Layer 8 of a small transformer language model trained on English Wikipedia (15 layers, counted from 0, width 128).
Take only the direct path to the model's output, skipping the later layers: a vector added to the residual stream pushes a token's score in proportion to its dot product with that token's output vector.

Output vectors of the tokens that the questions are about. A number n stands for n times 0.0019.
" ==\n": 197 38 -77 -159 -115 218 -179 237 249 21 -186 -37 30 0 -49 0 -165 38 270 -31 -94 125 90 14 75 224 79 87 -56 59 74 -167 27 -117 -129 19 66 18 -17 -93 -77 111 -119 155 -17 -177 9 139 66 -317 -21 -162 -308 265 -184 205 5 81 -198 180 101 273 107 35 -5 198 -46 109 106 -284 -184 -170 -220 -279 13 -109 161 -272 -90 -174 -113 -67 -266 18 54 -333 19 104 -173 177 -147 -463 -51 -103 51 43 0 -80 48 139 -162 -4 -241 9 164 5 29 -80 -141 341 16 -41 65 66 -147 -46 -241 -18 34 23 -23 170 -143 -292 -209 43 123 278
"ents": -95 -110 -60 -183 -51 23 169 89 297 -36 118 22 42 156 -46 167 156 -65 310 29 194 -36 247 -76 -99 -93 79 -10 -360 -53 123 -54 308 -30 -99 212 61 -319 -77 -109 -27 -144 -40 411 -169 -94 -148 -22 5 -123 93 -181 163 13 32 -14 92 -253 -200 292 -122 314 122 47 145 -135 -164 -70 -76 23 28 -282 27 -49 -137 -176 185 -124 73 -24 223 252 -9 29 -24 6 191 15 -168 317 132 -68 -182 -14 74 50 82 -324 175 -39 -139 183 -21 124 396 -38 -22 -85 279 235 6 60 -288 -118 190 -162 40 154 133 195 58 -117 -191 -234 321 45 -106 -147
"im": -194 -30 192 -7 -141 -132 88 122 -32 -194 140 10 170 81 17 -31 -22 23 157 12 -82 -51 3 80 -39 121 111 -69 -222 -68 74 -3 123 416 -242 -241 4 -43 -4 -30 57 -151 13 -4 75 225 -44 175 90 27 -102 -200 -160 -324 -87 -122 202 -115 0 -22 126 -152 56 98 -202 -26 -69 41 -65 42 -195 59 165 -140 -41 64 -29 -163 -92 62 -155 85 52 75 -100 54 48 86 -78 -47 -44 149 51 -31 26 -10 131 -42 -89 -7 -21 61 187 303 -115 -151 -36 -146 -151 -14 -17 -36 -209 193 -37 -55 -11 -123 -104 -132 -36 124 -132 186 -122 51 14 -36
"arm": -245 57 72 35 9 128 14 -192 -58 174 91 -54 -19 -34 -76 8 -65 13 -135 -100 -13 327 32 121 203 225 172 -141 89 -21 -52 132 349 -96 111 -4 -70 8 0 -214 10 -66 -79 -114 81 120 -144 69 31 60 14 -102 -86 91 -307 88 -77 -135 67 97 298 -30 236 -102 -231 143 162 -18 -162 -140 -189 -8 -24 -117 235 -183 -99 -31 125 -64 -9 134 -245 -278 -25 -95 147 -93 -238 -47 56 -271 -274 -32 184 28 150 -116 335 -169 -156 8 -69 -25 -70 81 23 -97 89 -42 0 244 -177 19 -128 -52 -80 38 -18 -143 43 -17 -9 -219 -233 269 30 65
"ower": 13 29 324 -28 -229 -143 -383 -104 104 -103 -216 -197 126 124 -104 -53 -168 -356 -255 -80 -122 342 61 -136 4 146 262 -138 -39 -211 188 -152 221 19 199 -47 -99 -78 -45 47 10 -194 120 271 -302 -58 147 108 134 -196 5 -227 -85 -30 -40 -190 263 -41 -137 -142 288 -9 188 -105 -14 -280 162 -297 39 211 -138 -124 -129 -137 39 -92 205 -6 13 -51 -109 -36 -84 -36 -223 40 -33 10 27 -39 257 -51 136 -183 -76 -293 -222 -207 167 169 -110 106 120 23 71 14 164 -76 41 76 -4 124 -103 67 -53 -221 -58 -74 34 32 -262 -107 -19 -197 -191 91 -83 55
"ist": -156 -219 29 -161 -138 -139 9 -156 169 129 -9 -62 32 -65 115 224 47 -185 -50 4 -137 -32 -175 156 21 71 12 153 -160 -88 4 36 211 44 10 74 304 113 -52 126 81 -42 -63 63 108 45 -269 15 -202 -20 -134 -49 -118 43 -122 0 114 109 155 178 4 326 -142 14 -55 288 187 180 49 109 -102 101 39 -9 153 -128 -128 5 112 226 -196 -42 -73 134 54 152 -237 -66 -16 -71 -77 -81 -99 -248 -200 -84 135 -37 228 86 -25 67 -100 246 -248 265 201 -206 241 -70 34 -53 -43 -8 299 -254 -22 -174 -40 -159 46 107 120 242 97 291 68 -125
"in": 44 -127 86 -145 -164 -146 185 -104 -14 -3 70 -184 -4 218 30 -122 128 83 75 125 -103 -193 12 -11 -39 13 35 -35 -229 72 41 140 7 119 -70 -52 123 72 -35 -178 0 -76 -108 -12 93 46 74 250 -131 119 -61 -98 70 -80 132 -68 -87 -126 218 -92 -103 -112 118 -4 -152 -344 -11 173 -103 30 38 -80 -34 -162 182 -23 234 248 116 -15 19 228 10 11 -39 99 74 -124 0 81 -209 -215 -11 -130 -141 24 116 204 54 -26 93 138 106 279 89 65 30 67 -33 -219 -6 -49 26 23 -71 166 19 -138 -115 -25 90 -252 -48 14 -67 116 25 -16
"elf": -29 -162 52 -125 310 -86 -113 -228 40 -155 264 9 -178 96 -42 -127 -348 -280 -260 -9 -234 72 -76 -85 192 -53 224 11 10 -106 88 229 -10 -156 -75 234 330 30 -403 229 -126 67 -5 76 14 104 -83 164 -257 -62 309 -143 -284 173 -131 33 15 30 110 -53 -118 46 -92 -49 167 133 91 -205 91 -113 -93 -131 -75 -57 -14 0 337 -118 302 245 11 170 -170 30 -190 -321 170 210 -23 122 -164 138 -134 134 99 -82 -433 -385 318 -98 -171 -144 -82 310 31 186 227 -315 40 -44 -10 145 -154 -51 168 -248 26 -25 119 105 222 82 98 -148 -271 119 172 255
"ran": -262 -105 -92 -109 26 23 -91 -117 -84 140 208 -82 -161 110 -63 55 -342 -64 -165 -131 -124 126 14 150 -72 39 28 -96 -73 -98 37 92 41 34 158 -163 139 4 115 193 -304 -297 23 -144 -194 -191 -155 -66 -123 123 -14 -205 -35 128 -129 -138 20 -97 28 118 -30 -12 4 0 106 -241 -196 -305 -263 24 -114 -165 -84 -142 372 0 -12 10 124 66 31 -44 -145 -61 -81 -112 195 42 -176 -98 178 -4 -154 -66 -67 77 57 103 -83 21 223 119 132 181 -13 49 276 17 -65 231 3 51 -99 -174 -199 -129 47 94 -78 230 102 45 286 20 -67 -77 -41 -49
"co": 20 -9 -157 95 89 -79 -67 -60 205 74 77 84 216 -26 -30 -89 -51 -140 -120 87 177 119 -149 247 41 -96 28 -116 71 -242 94 95 42 194 -14 73 155 -145 -98 -202 38 -292 195 -121 -36 -237 -168 -8 -78 -55 -57 -18 -259 -171 52 189 -13 146 -83 295 -124 -13 -30 -32 38 -110 -97 52 -49 -335 -12 230 -102 -163 104 -184 -55 108 -202 -59 59 -50 -93 -199 -108 -47 478 -143 -53 136 -25 -169 43 -325 43 -12 -22 -102 -59 13 -216 189 131 311 4 129 -19 -91 42 331 16 -41 -89 -80 65 -94 57 176 85 -224 33 -64 -204 -155 0 -36 -139 -28
"ington": -26 -62 171 -108 -24 65 -249 -117 49 166 -290 -238 171 16 -152 -26 37 -67 -63 -143 72 -73 125 -63 58 -64 -84 -83 -91 0 205 125 46 118 -89 28 -201 172 157 -56 -109 -233 -119 29 -261 250 -141 123 -109 -320 -31 149 -279 13 -273 64 -83 -5 -100 165 281 -151 175 -5 -106 -175 -129 195 392 -32 -18 123 -30 -253 17 -58 -9 78 338 18 20 -140 -299 -9 -23 -120 -191 152 -157 94 -102 120 -248 -69 -80 -122 68 -223 158 -47 -227 -105 -69 131 316 -87 79 5 50 -4 -10 103 -284 50 114 -135 -95 170 409 -304 151 -51 -223 -129 -45 43 -170 45
"ict": -43 -124 10 -52 39 52 -83 -170 -41 -107 -99 4 -15 99 -60 53 56 -154 -73 40 -54 238 187 -223 58 199 142 54 -262 -32 99 -56 138 323 304 293 -40 -237 -367 -151 36 -158 -39 197 -328 -157 80 70 38 -100 -109 -96 -89 294 49 -86 9 -14 96 -125 -10 -60 -67 -130 92 125 -32 -48 131 -49 -178 -151 -142 -136 22 -116 242 158 -126 -321 35 64 -177 -287 -205 29 -56 181 -213 150 23 -111 99 -248 -57 -310 281 -153 212 154 23 188 -169 -255 -52 37 126 0 170 292 -6 99 -299 67 -105 -108 -14 -92 324 -123 14 23 51 157 126 -39 212 197
"m": -143 -46 122 -80 -70 -153 98 11 -40 72 121 40 -57 -150 83 -167 82 46 -48 118 98 182 34 187 -50 140 -86 -209 -129 29 -38 94 200 183 -269 -156 54 103 -113 -121 25 -278 -21 -79 -179 -29 -137 73 -130 17 -138 101 -7 -41 78 90 7 -147 40 273 223 -226 -148 84 82 37 156 142 -113 -113 -125 89 -162 178 126 -4 -63 -18 -49 -67 44 55 -263 99 55 -23 19 -222 -135 -51 -79 -60 102 -21 -175 28 -115 162 137 -98 59 92 228 -55 -53 -247 112 -35 -74 14 -14 43 -19 104 58 124 31 259 130 121 59 217 101 -72 36 -125 170 -247

Each question shows what one neuron of this layer's MLP adds at an activation of 1. A number n stands for n times 0.00059.

n412: -96 141 39 -14 -52 -5 -65 7 60 -12 -5 21 -93 110 -104 -58 -127 -19 -107 61 -8 -58 63 -23 57 66 -98 -20 -128 -70 72 39 -15 149 67 -19 17 -24 43 146 -56 -64 101 -131 101 145 49 122 83 -23 -87 -57 2 -126 -12 -39 7 -25 19 -99 -17 -26 63 -60 -198 -126 -128 83 -65 -12 80 -20 206 5 35 68 149 -20 -27 -145 -60 52 55 42 186 -11 -93 -74 6 -10 -119 -65 -55 137 -83 -11 148 24 -112 12 -2 149 -137 70 64 -45 -38 -14 7 51 -52 -78 41 -30 -130 48 0 -75 83 -129 -101 154 -61 63 -41 -66 -110 15
Which two tokens does it push up most, strongest first? "im", "in"

n188: 10 34 -19 69 5 -53 15 10 74 -39 -87 -7 76 -69 -9 -40 -18 10 -62 -65 -230 -72 164 21 135 144 134 47 -37 53 -3 74 -29 -40 -66 118 31 -7 -2 -46 149 -37 -69 -44 222 107 126 -40 42 39 173 74 80 -36 -167 165 0 18 12 21 -54 -46 17 -142 -41 -40 43 -94 0 -104 -49 76 -58 -46 -90 -118 -10 8 58 0 42 -44 -2 0 46 -54 -70 27 125 205 -53 -46 -78 -83 41 98 3 46 -62 -102 -156 -31 -181 -13 96 143 29 -7 -44 64 -111 -198 64 131 109 -36 -92 -51 52 139 -178 -32 -53 -54 39 60 64 28
Which of these tokens does it push down most? "ran"

n397: 128 110 -107 -40 -152 29 91 35 50 40 -77 -47 151 55 -68 29 -176 -48 70 -134 -40 -122 -23 -132 12 53 -23 -11 77 19 89 -84 -51 110 81 -3 52 -94 55 -24 -19 59 127 -12 -50 33 -122 -3 82 -75 97 -241 -166 -3 86 28 -129 97 -10 38 31 -12 98 -65 -20 -11 -58 -78 -63 -63 -169 -81 -96 17 85 -55 -28 90 -52 -36 -163 -81 -8 7 -55 39 119 179 -84 -65 91 5 -7 61 -15 -79 24 -149 108 -12 -31 98 -18 -66 94 -55 32 -143 -38 135 128 30 -33 109 21 -100 -122 127 6 -18 -113 63 -78 -84 -127 112 192 121
Which three tokens does it push up most, strongest first? " ==\n", "ower", "ict"

n189: -55 134 42 17 -29 59 -67 12 -90 -56 -94 44 -71 94 -38 -65 13 -30 47 -80 -54 93 98 150 106 -98 123 156 144 -30 -184 61 70 57 -118 -74 104 12 -51 -18 36 -17 80 100 -137 95 36 -53 -103 -96 5 -46 -10 95 3 -131 88 -72 45 -122 20 -190 -7 -82 22 -40 -97 -40 -37 27 23 26 127 49 98 -75 185 38 -10 75 177 -88 -128 -12 -67 35 -138 -10 199 -56 96 -64 72 -34 107 -30 -26 20 -48 67 21 10 -93 -159 81 -100 -8 -69 131 -57 78 -56 192 -106 -15 51 -12 -92 19 100 5 133 96 20 39 -21 -72 110
Which two tokens does it push up most, strongest first? "ower", "ict"

n447: 10 115 7 -45 68 47 178 47 101 82 -10 -61 0 -88 -14 -25 -53 -38 -10 -102 -151 -2 31 39 -97 52 -43 -30 39 -4 10 139 -88 -60 -71 -83 138 -2 -108 12 80 101 -84 140 72 -136 -23 -33 24 -97 189 -61 -28 -49 -71 -12 -40 -37 -74 -27 53 139 41 -142 16 -39 -239 75 -54 -82 109 -42 17 42 -164 -111 80 -22 17 34 -87 185 69 -25 42 55 15 -54 42 -56 37 -81 -177 90 -9 29 -12 -12 -50 85 -41 46 144 -12 90 -57 -35 -11 -83 52 -114 105 -50 49 -5 -37 92 -7 -24 -74 -12 -21 -194 150 14 50 93 22
Which three tokens does it push up most, strongest first? "ents", " ==\n", "elf"

n147: -177 17 6 -3 -100 -12 87 171 105 -178 -38 185 -56 138 -99 -73 -82 20 143 31 -117 91 -121 -148 -52 -3 3 -216 47 -122 -129 -57 95 20 -285 38 65 139 -49 21 106 60 -121 -22 -80 -60 -165 251 120 64 15 72 32 31 80 23 82 -54 -44 19 -70 51 50 85 -184 -57 96 -105 -6 -31 -87 84 -71 41 -21 -47 6 -93 39 -220 59 -101 -29 84 45 -99 9 129 110 -12 36 98 -21 144 111 -112 -24 124 -6 64 88 -106 121 97 -21 72 -98 -103 -128 -24 190 109 32 -172 -69 39 61 45 109 6 115 -17 12 204 159 -122 -85 12
Which of these tokens does it push up most? "im"

n85: -32 69 69 159 -50 220 -78 3 3 14 3 -44 -5 -112 141 -19 -24 53 12 -134 -84 181 -67 89 205 44 -45 56 -15 -160 -19 103 80 153 120 -70 -102 -92 90 -184 223 52 20 24 -29 55 -27 -198 156 -141 110 -29 -66 28 98 25 63 -6 -68 3 -48 90 130 40 -71 -15 139 13 -22 -36 26 43 138 107 -132 55 11 55 66 -74 -102 -118 56 -106 38 132 -34 -47 7 40 -98 158 -8 97 -50 223 26 14 76 -108 -13 173 -92 -9 0 70 56 -24 -25 161 -46 -87 134 -66 191 76 -16 -154 40 54 -83 173 43 -142 53 71 181 17
Which of these tokens does it push down most? "in"

n385: 131 125 24 -22 37 23 -57 -34 41 -64 5 -27 10 70 -102 -72 -37 -50 -63 66 -26 10 20 58 17 -117 81 -47 -121 26 -276 -214 71 23 -17 17 -93 89 19 -13 89 83 18 21 259 101 72 21 -93 89 59 39 7 54 51 -80 96 -109 38 -76 -50 -24 2 17 63 -65 5 24 7 -37 122 23 87 76 159 -5 56 3 -156 -48 13 0 92 232 127 -44 -71 -22 306 10 10 -18 -16 -97 25 -121 116 97 -26 -63 -5 -38 40 34 -134 -124 -113 72 25 81 97 -86 -25 31 -54 101 -146 39 -173 -43 101 149 8 26 2 66 133 -167
Which two tokens does it push up most, strongest first? "in", "im"

n450: -170 -89 -110 66 46 37 74 -162 -71 8 47 8 -124 188 86 -98 12 107 130 54 71 101 -88 -74 -94 35 75 115 95 -167 67 -5 -67 36 101 176 97 -93 39 -75 -210 -51 112 36 -156 -114 -13 -12 142 -84 182 -165 49 -117 -31 39 -126 -177 -86 -117 30 88 11 52 -115 -15 40 84 22 203 71 -14 113 138 -46 -12 -14 11 17 22 38 41 -158 83 57 42 193 -8 -107 -91 -135 184 -7 19 19 164 -63 5 69 40 49 0 -52 40 49 63 125 23 77 -12 -80 -53 -82 25 31 -20 97 80 152 -72 -19 85 -64 151 -107 14 -194 0
Which of these tokens does it push down most? " ==\n"

n99: 62 87 39 129 133 -6 50 43 -9 -93 -24 26 -88 -115 90 9 -96 -108 171 -37 104 -95 6 96 -70 -65 203 90 -70 -223 -219 -58 -68 -48 -53 77 -87 -94 -222 126 -31 85 -21 69 -65 -134 -51 117 -54 -28 67 109 44 148 -124 47 33 9 142 -36 41 -69 -122 -3 -60 218 55 -107 -61 -35 122 -76 -88 3 37 -109 75 43 -145 -27 202 30 9 60 0 243 -66 -23 66 -42 -127 15 -67 70 38 0 -18 12 37 -68 45 -60 82 52 68 85 0 -52 32 40 167 88 18 -3 128 52 97 205 -39 -9 228 -200 335 -195 -32 -75 -187 6
Which of these tokens does it push up most? "elf"

n395: 37 -23 9 -14 37 74 95 -7 46 18 112 -55 -47 -113 71 63 46 23 115 102 31 15 -14 36 -29 177 -16 -156 -75 26 9 33 10 -155 72 77 -162 -9 125 97 -61 -56 56 46 150 -80 -34 62 132 46 38 50 -60 -5 -64 -140 -30 -51 30 -15 -37 -7 16 -37 -14 -81 84 -65 -92 -78 -207 -31 24 -76 -44 142 -2 -46 24 -16 45 -48 -44 -65 67 56 -26 30 58 -26 -79 67 -110 62 -30 -121 -24 83 -190 -121 2 -78 -115 -17 -100 -118 2 35 -244 -34 26 -20 -116 -119 -10 92 63 14 -28 134 18 -37 121 26 -2 184 -58 -34
Which two tokens does it push up most, strongest first? "ran", "arm"

n61: -131 21 28 -30 -61 0 -79 13 -28 -64 -112 144 81 9 176 -63 89 -119 -120 -90 -3 99 -62 60 -67 -54 -16 -117 -76 8 59 72 203 -49 105 30 -77 -143 -43 20 159 244 34 -38 41 -75 10 128 -77 177 -39 70 -48 37 56 -65 -178 118 120 -98 60 119 -29 139 -116 142 -126 -65 59 -8 -8 -42 175 21 -218 133 88 -132 -70 63 209 -74 5 42 -144 -18 0 19 -160 -115 61 22 -34 -3 40 -102 -3 16 39 60 64 68 -8 11 23 73 89 3 -236 -71 126 99 -3 -70 112 -23 172 90 114 49 27 -184 8 -45 -11 37 -63 -73
Which of these tokens does it push up most? "elf"

n509: 134 -83 -44 56 -25 -8 -10 -45 90 -10 10 10 -7 158 51 15 -19 5 8 37 58 -144 66 -12 -39 5 57 -54 -72 -84 111 53 -35 28 -64 -154 -148 -8 -19 83 -16 147 61 93 168 -139 -27 3 98 64 16 -24 83 53 -13 100 204 -167 -108 -64 80 -30 -121 -2 -52 100 108 32 -160 -33 -24 -53 113 145 27 156 119 45 71 -75 -66 84 134 -55 101 -129 146 -15 -148 -45 -184 32 -46 -102 -25 96 69 -41 -96 -126 -85 -39 91 77 -35 100 -122 93 23 144 51 16 -69 147 -50 -3 87 -50 167 0 -5 10 8 114 -87 237 -59 -79
Which of these tokens does it push up most? "im"

n307: -42 -83 128 213 8 -3 -29 13 -11 47 -40 -8 -127 -89 -60 -49 208 -87 -67 101 115 22 113 -79 118 50 53 -144 48 -126 4 -20 -100 -53 16 116 16 108 147 22 14 76 -102 -200 34 0 -23 -124 -35 47 -35 22 -130 73 127 241 57 -11 -77 -12 85 21 -59 -38 77 -11 -46 -61 63 3 -104 -63 -16 -17 55 -92 -43 186 14 -51 -40 -7 -16 -113 30 44 72 -58 50 171 79 22 -10 42 80 -76 -123 136 61 -69 155 28 128 -60 -203 -14 -95 30 -50 168 20 178 -108 19 -139 -5 90 104 105 93 79 18 -62 19 24 220 3 71
Which of these tokens does it push down most? "im"

n62: 112 -130 43 -47 -66 -3 -12 97 185 101 82 139 -12 108 47 -12 125 -17 -29 51 -219 -54 116 -55 -45 -75 -45 -42 -48 14 87 122 -78 65 -25 -25 39 96 124 -18 83 177 31 -53 115 17 67 117 -93 -102 -77 74 -83 -39 -89 -15 0 -31 62 12 42 29 0 85 -119 -19 87 64 74 181 0 -33 23 -54 127 97 -8 116 3 -3 -29 81 17 154 -31 251 124 64 141 -3 -143 -71 -146 -108 46 -38 -46 22 -48 7 -66 26 34 108 -167 57 8 -44 -134 -8 -75 106 -77 69 -61 -57 -122 188 -14 73 -52 -7 8 -103 42 -113 -20 49
Which of these tokens does it push up most? "in"

n217: 0 255 129 -91 3 -58 40 -11 -106 24 16 56 -10 15 -13 -26 -51 29 14 29 134 -138 -78 -218 51 118 -82 -45 61 -174 -40 -51 17 -87 86 -73 -5 -62 -150 -59 11 -43 59 51 81 -24 -140 -72 161 -82 61 28 -139 138 -133 111 81 34 5 -3 111 -89 -120 123 13 103 -64 59 16 19 17 -73 -17 32 28 -117 76 -137 -33 38 9 -114 115 -3 31 71 -66 -21 -169 119 8 3 -24 70 -3 -36 59 37 117 -187 -112 -130 -64 -95 -105 75 66 -200 -67 -265 75 -35 148 -33 11 6 -9 -129 -77 -35 3 -89 71 131 159 -134 -57 -19
Which three tokens does it push up most, strongest first? "ist", "arm", "elf"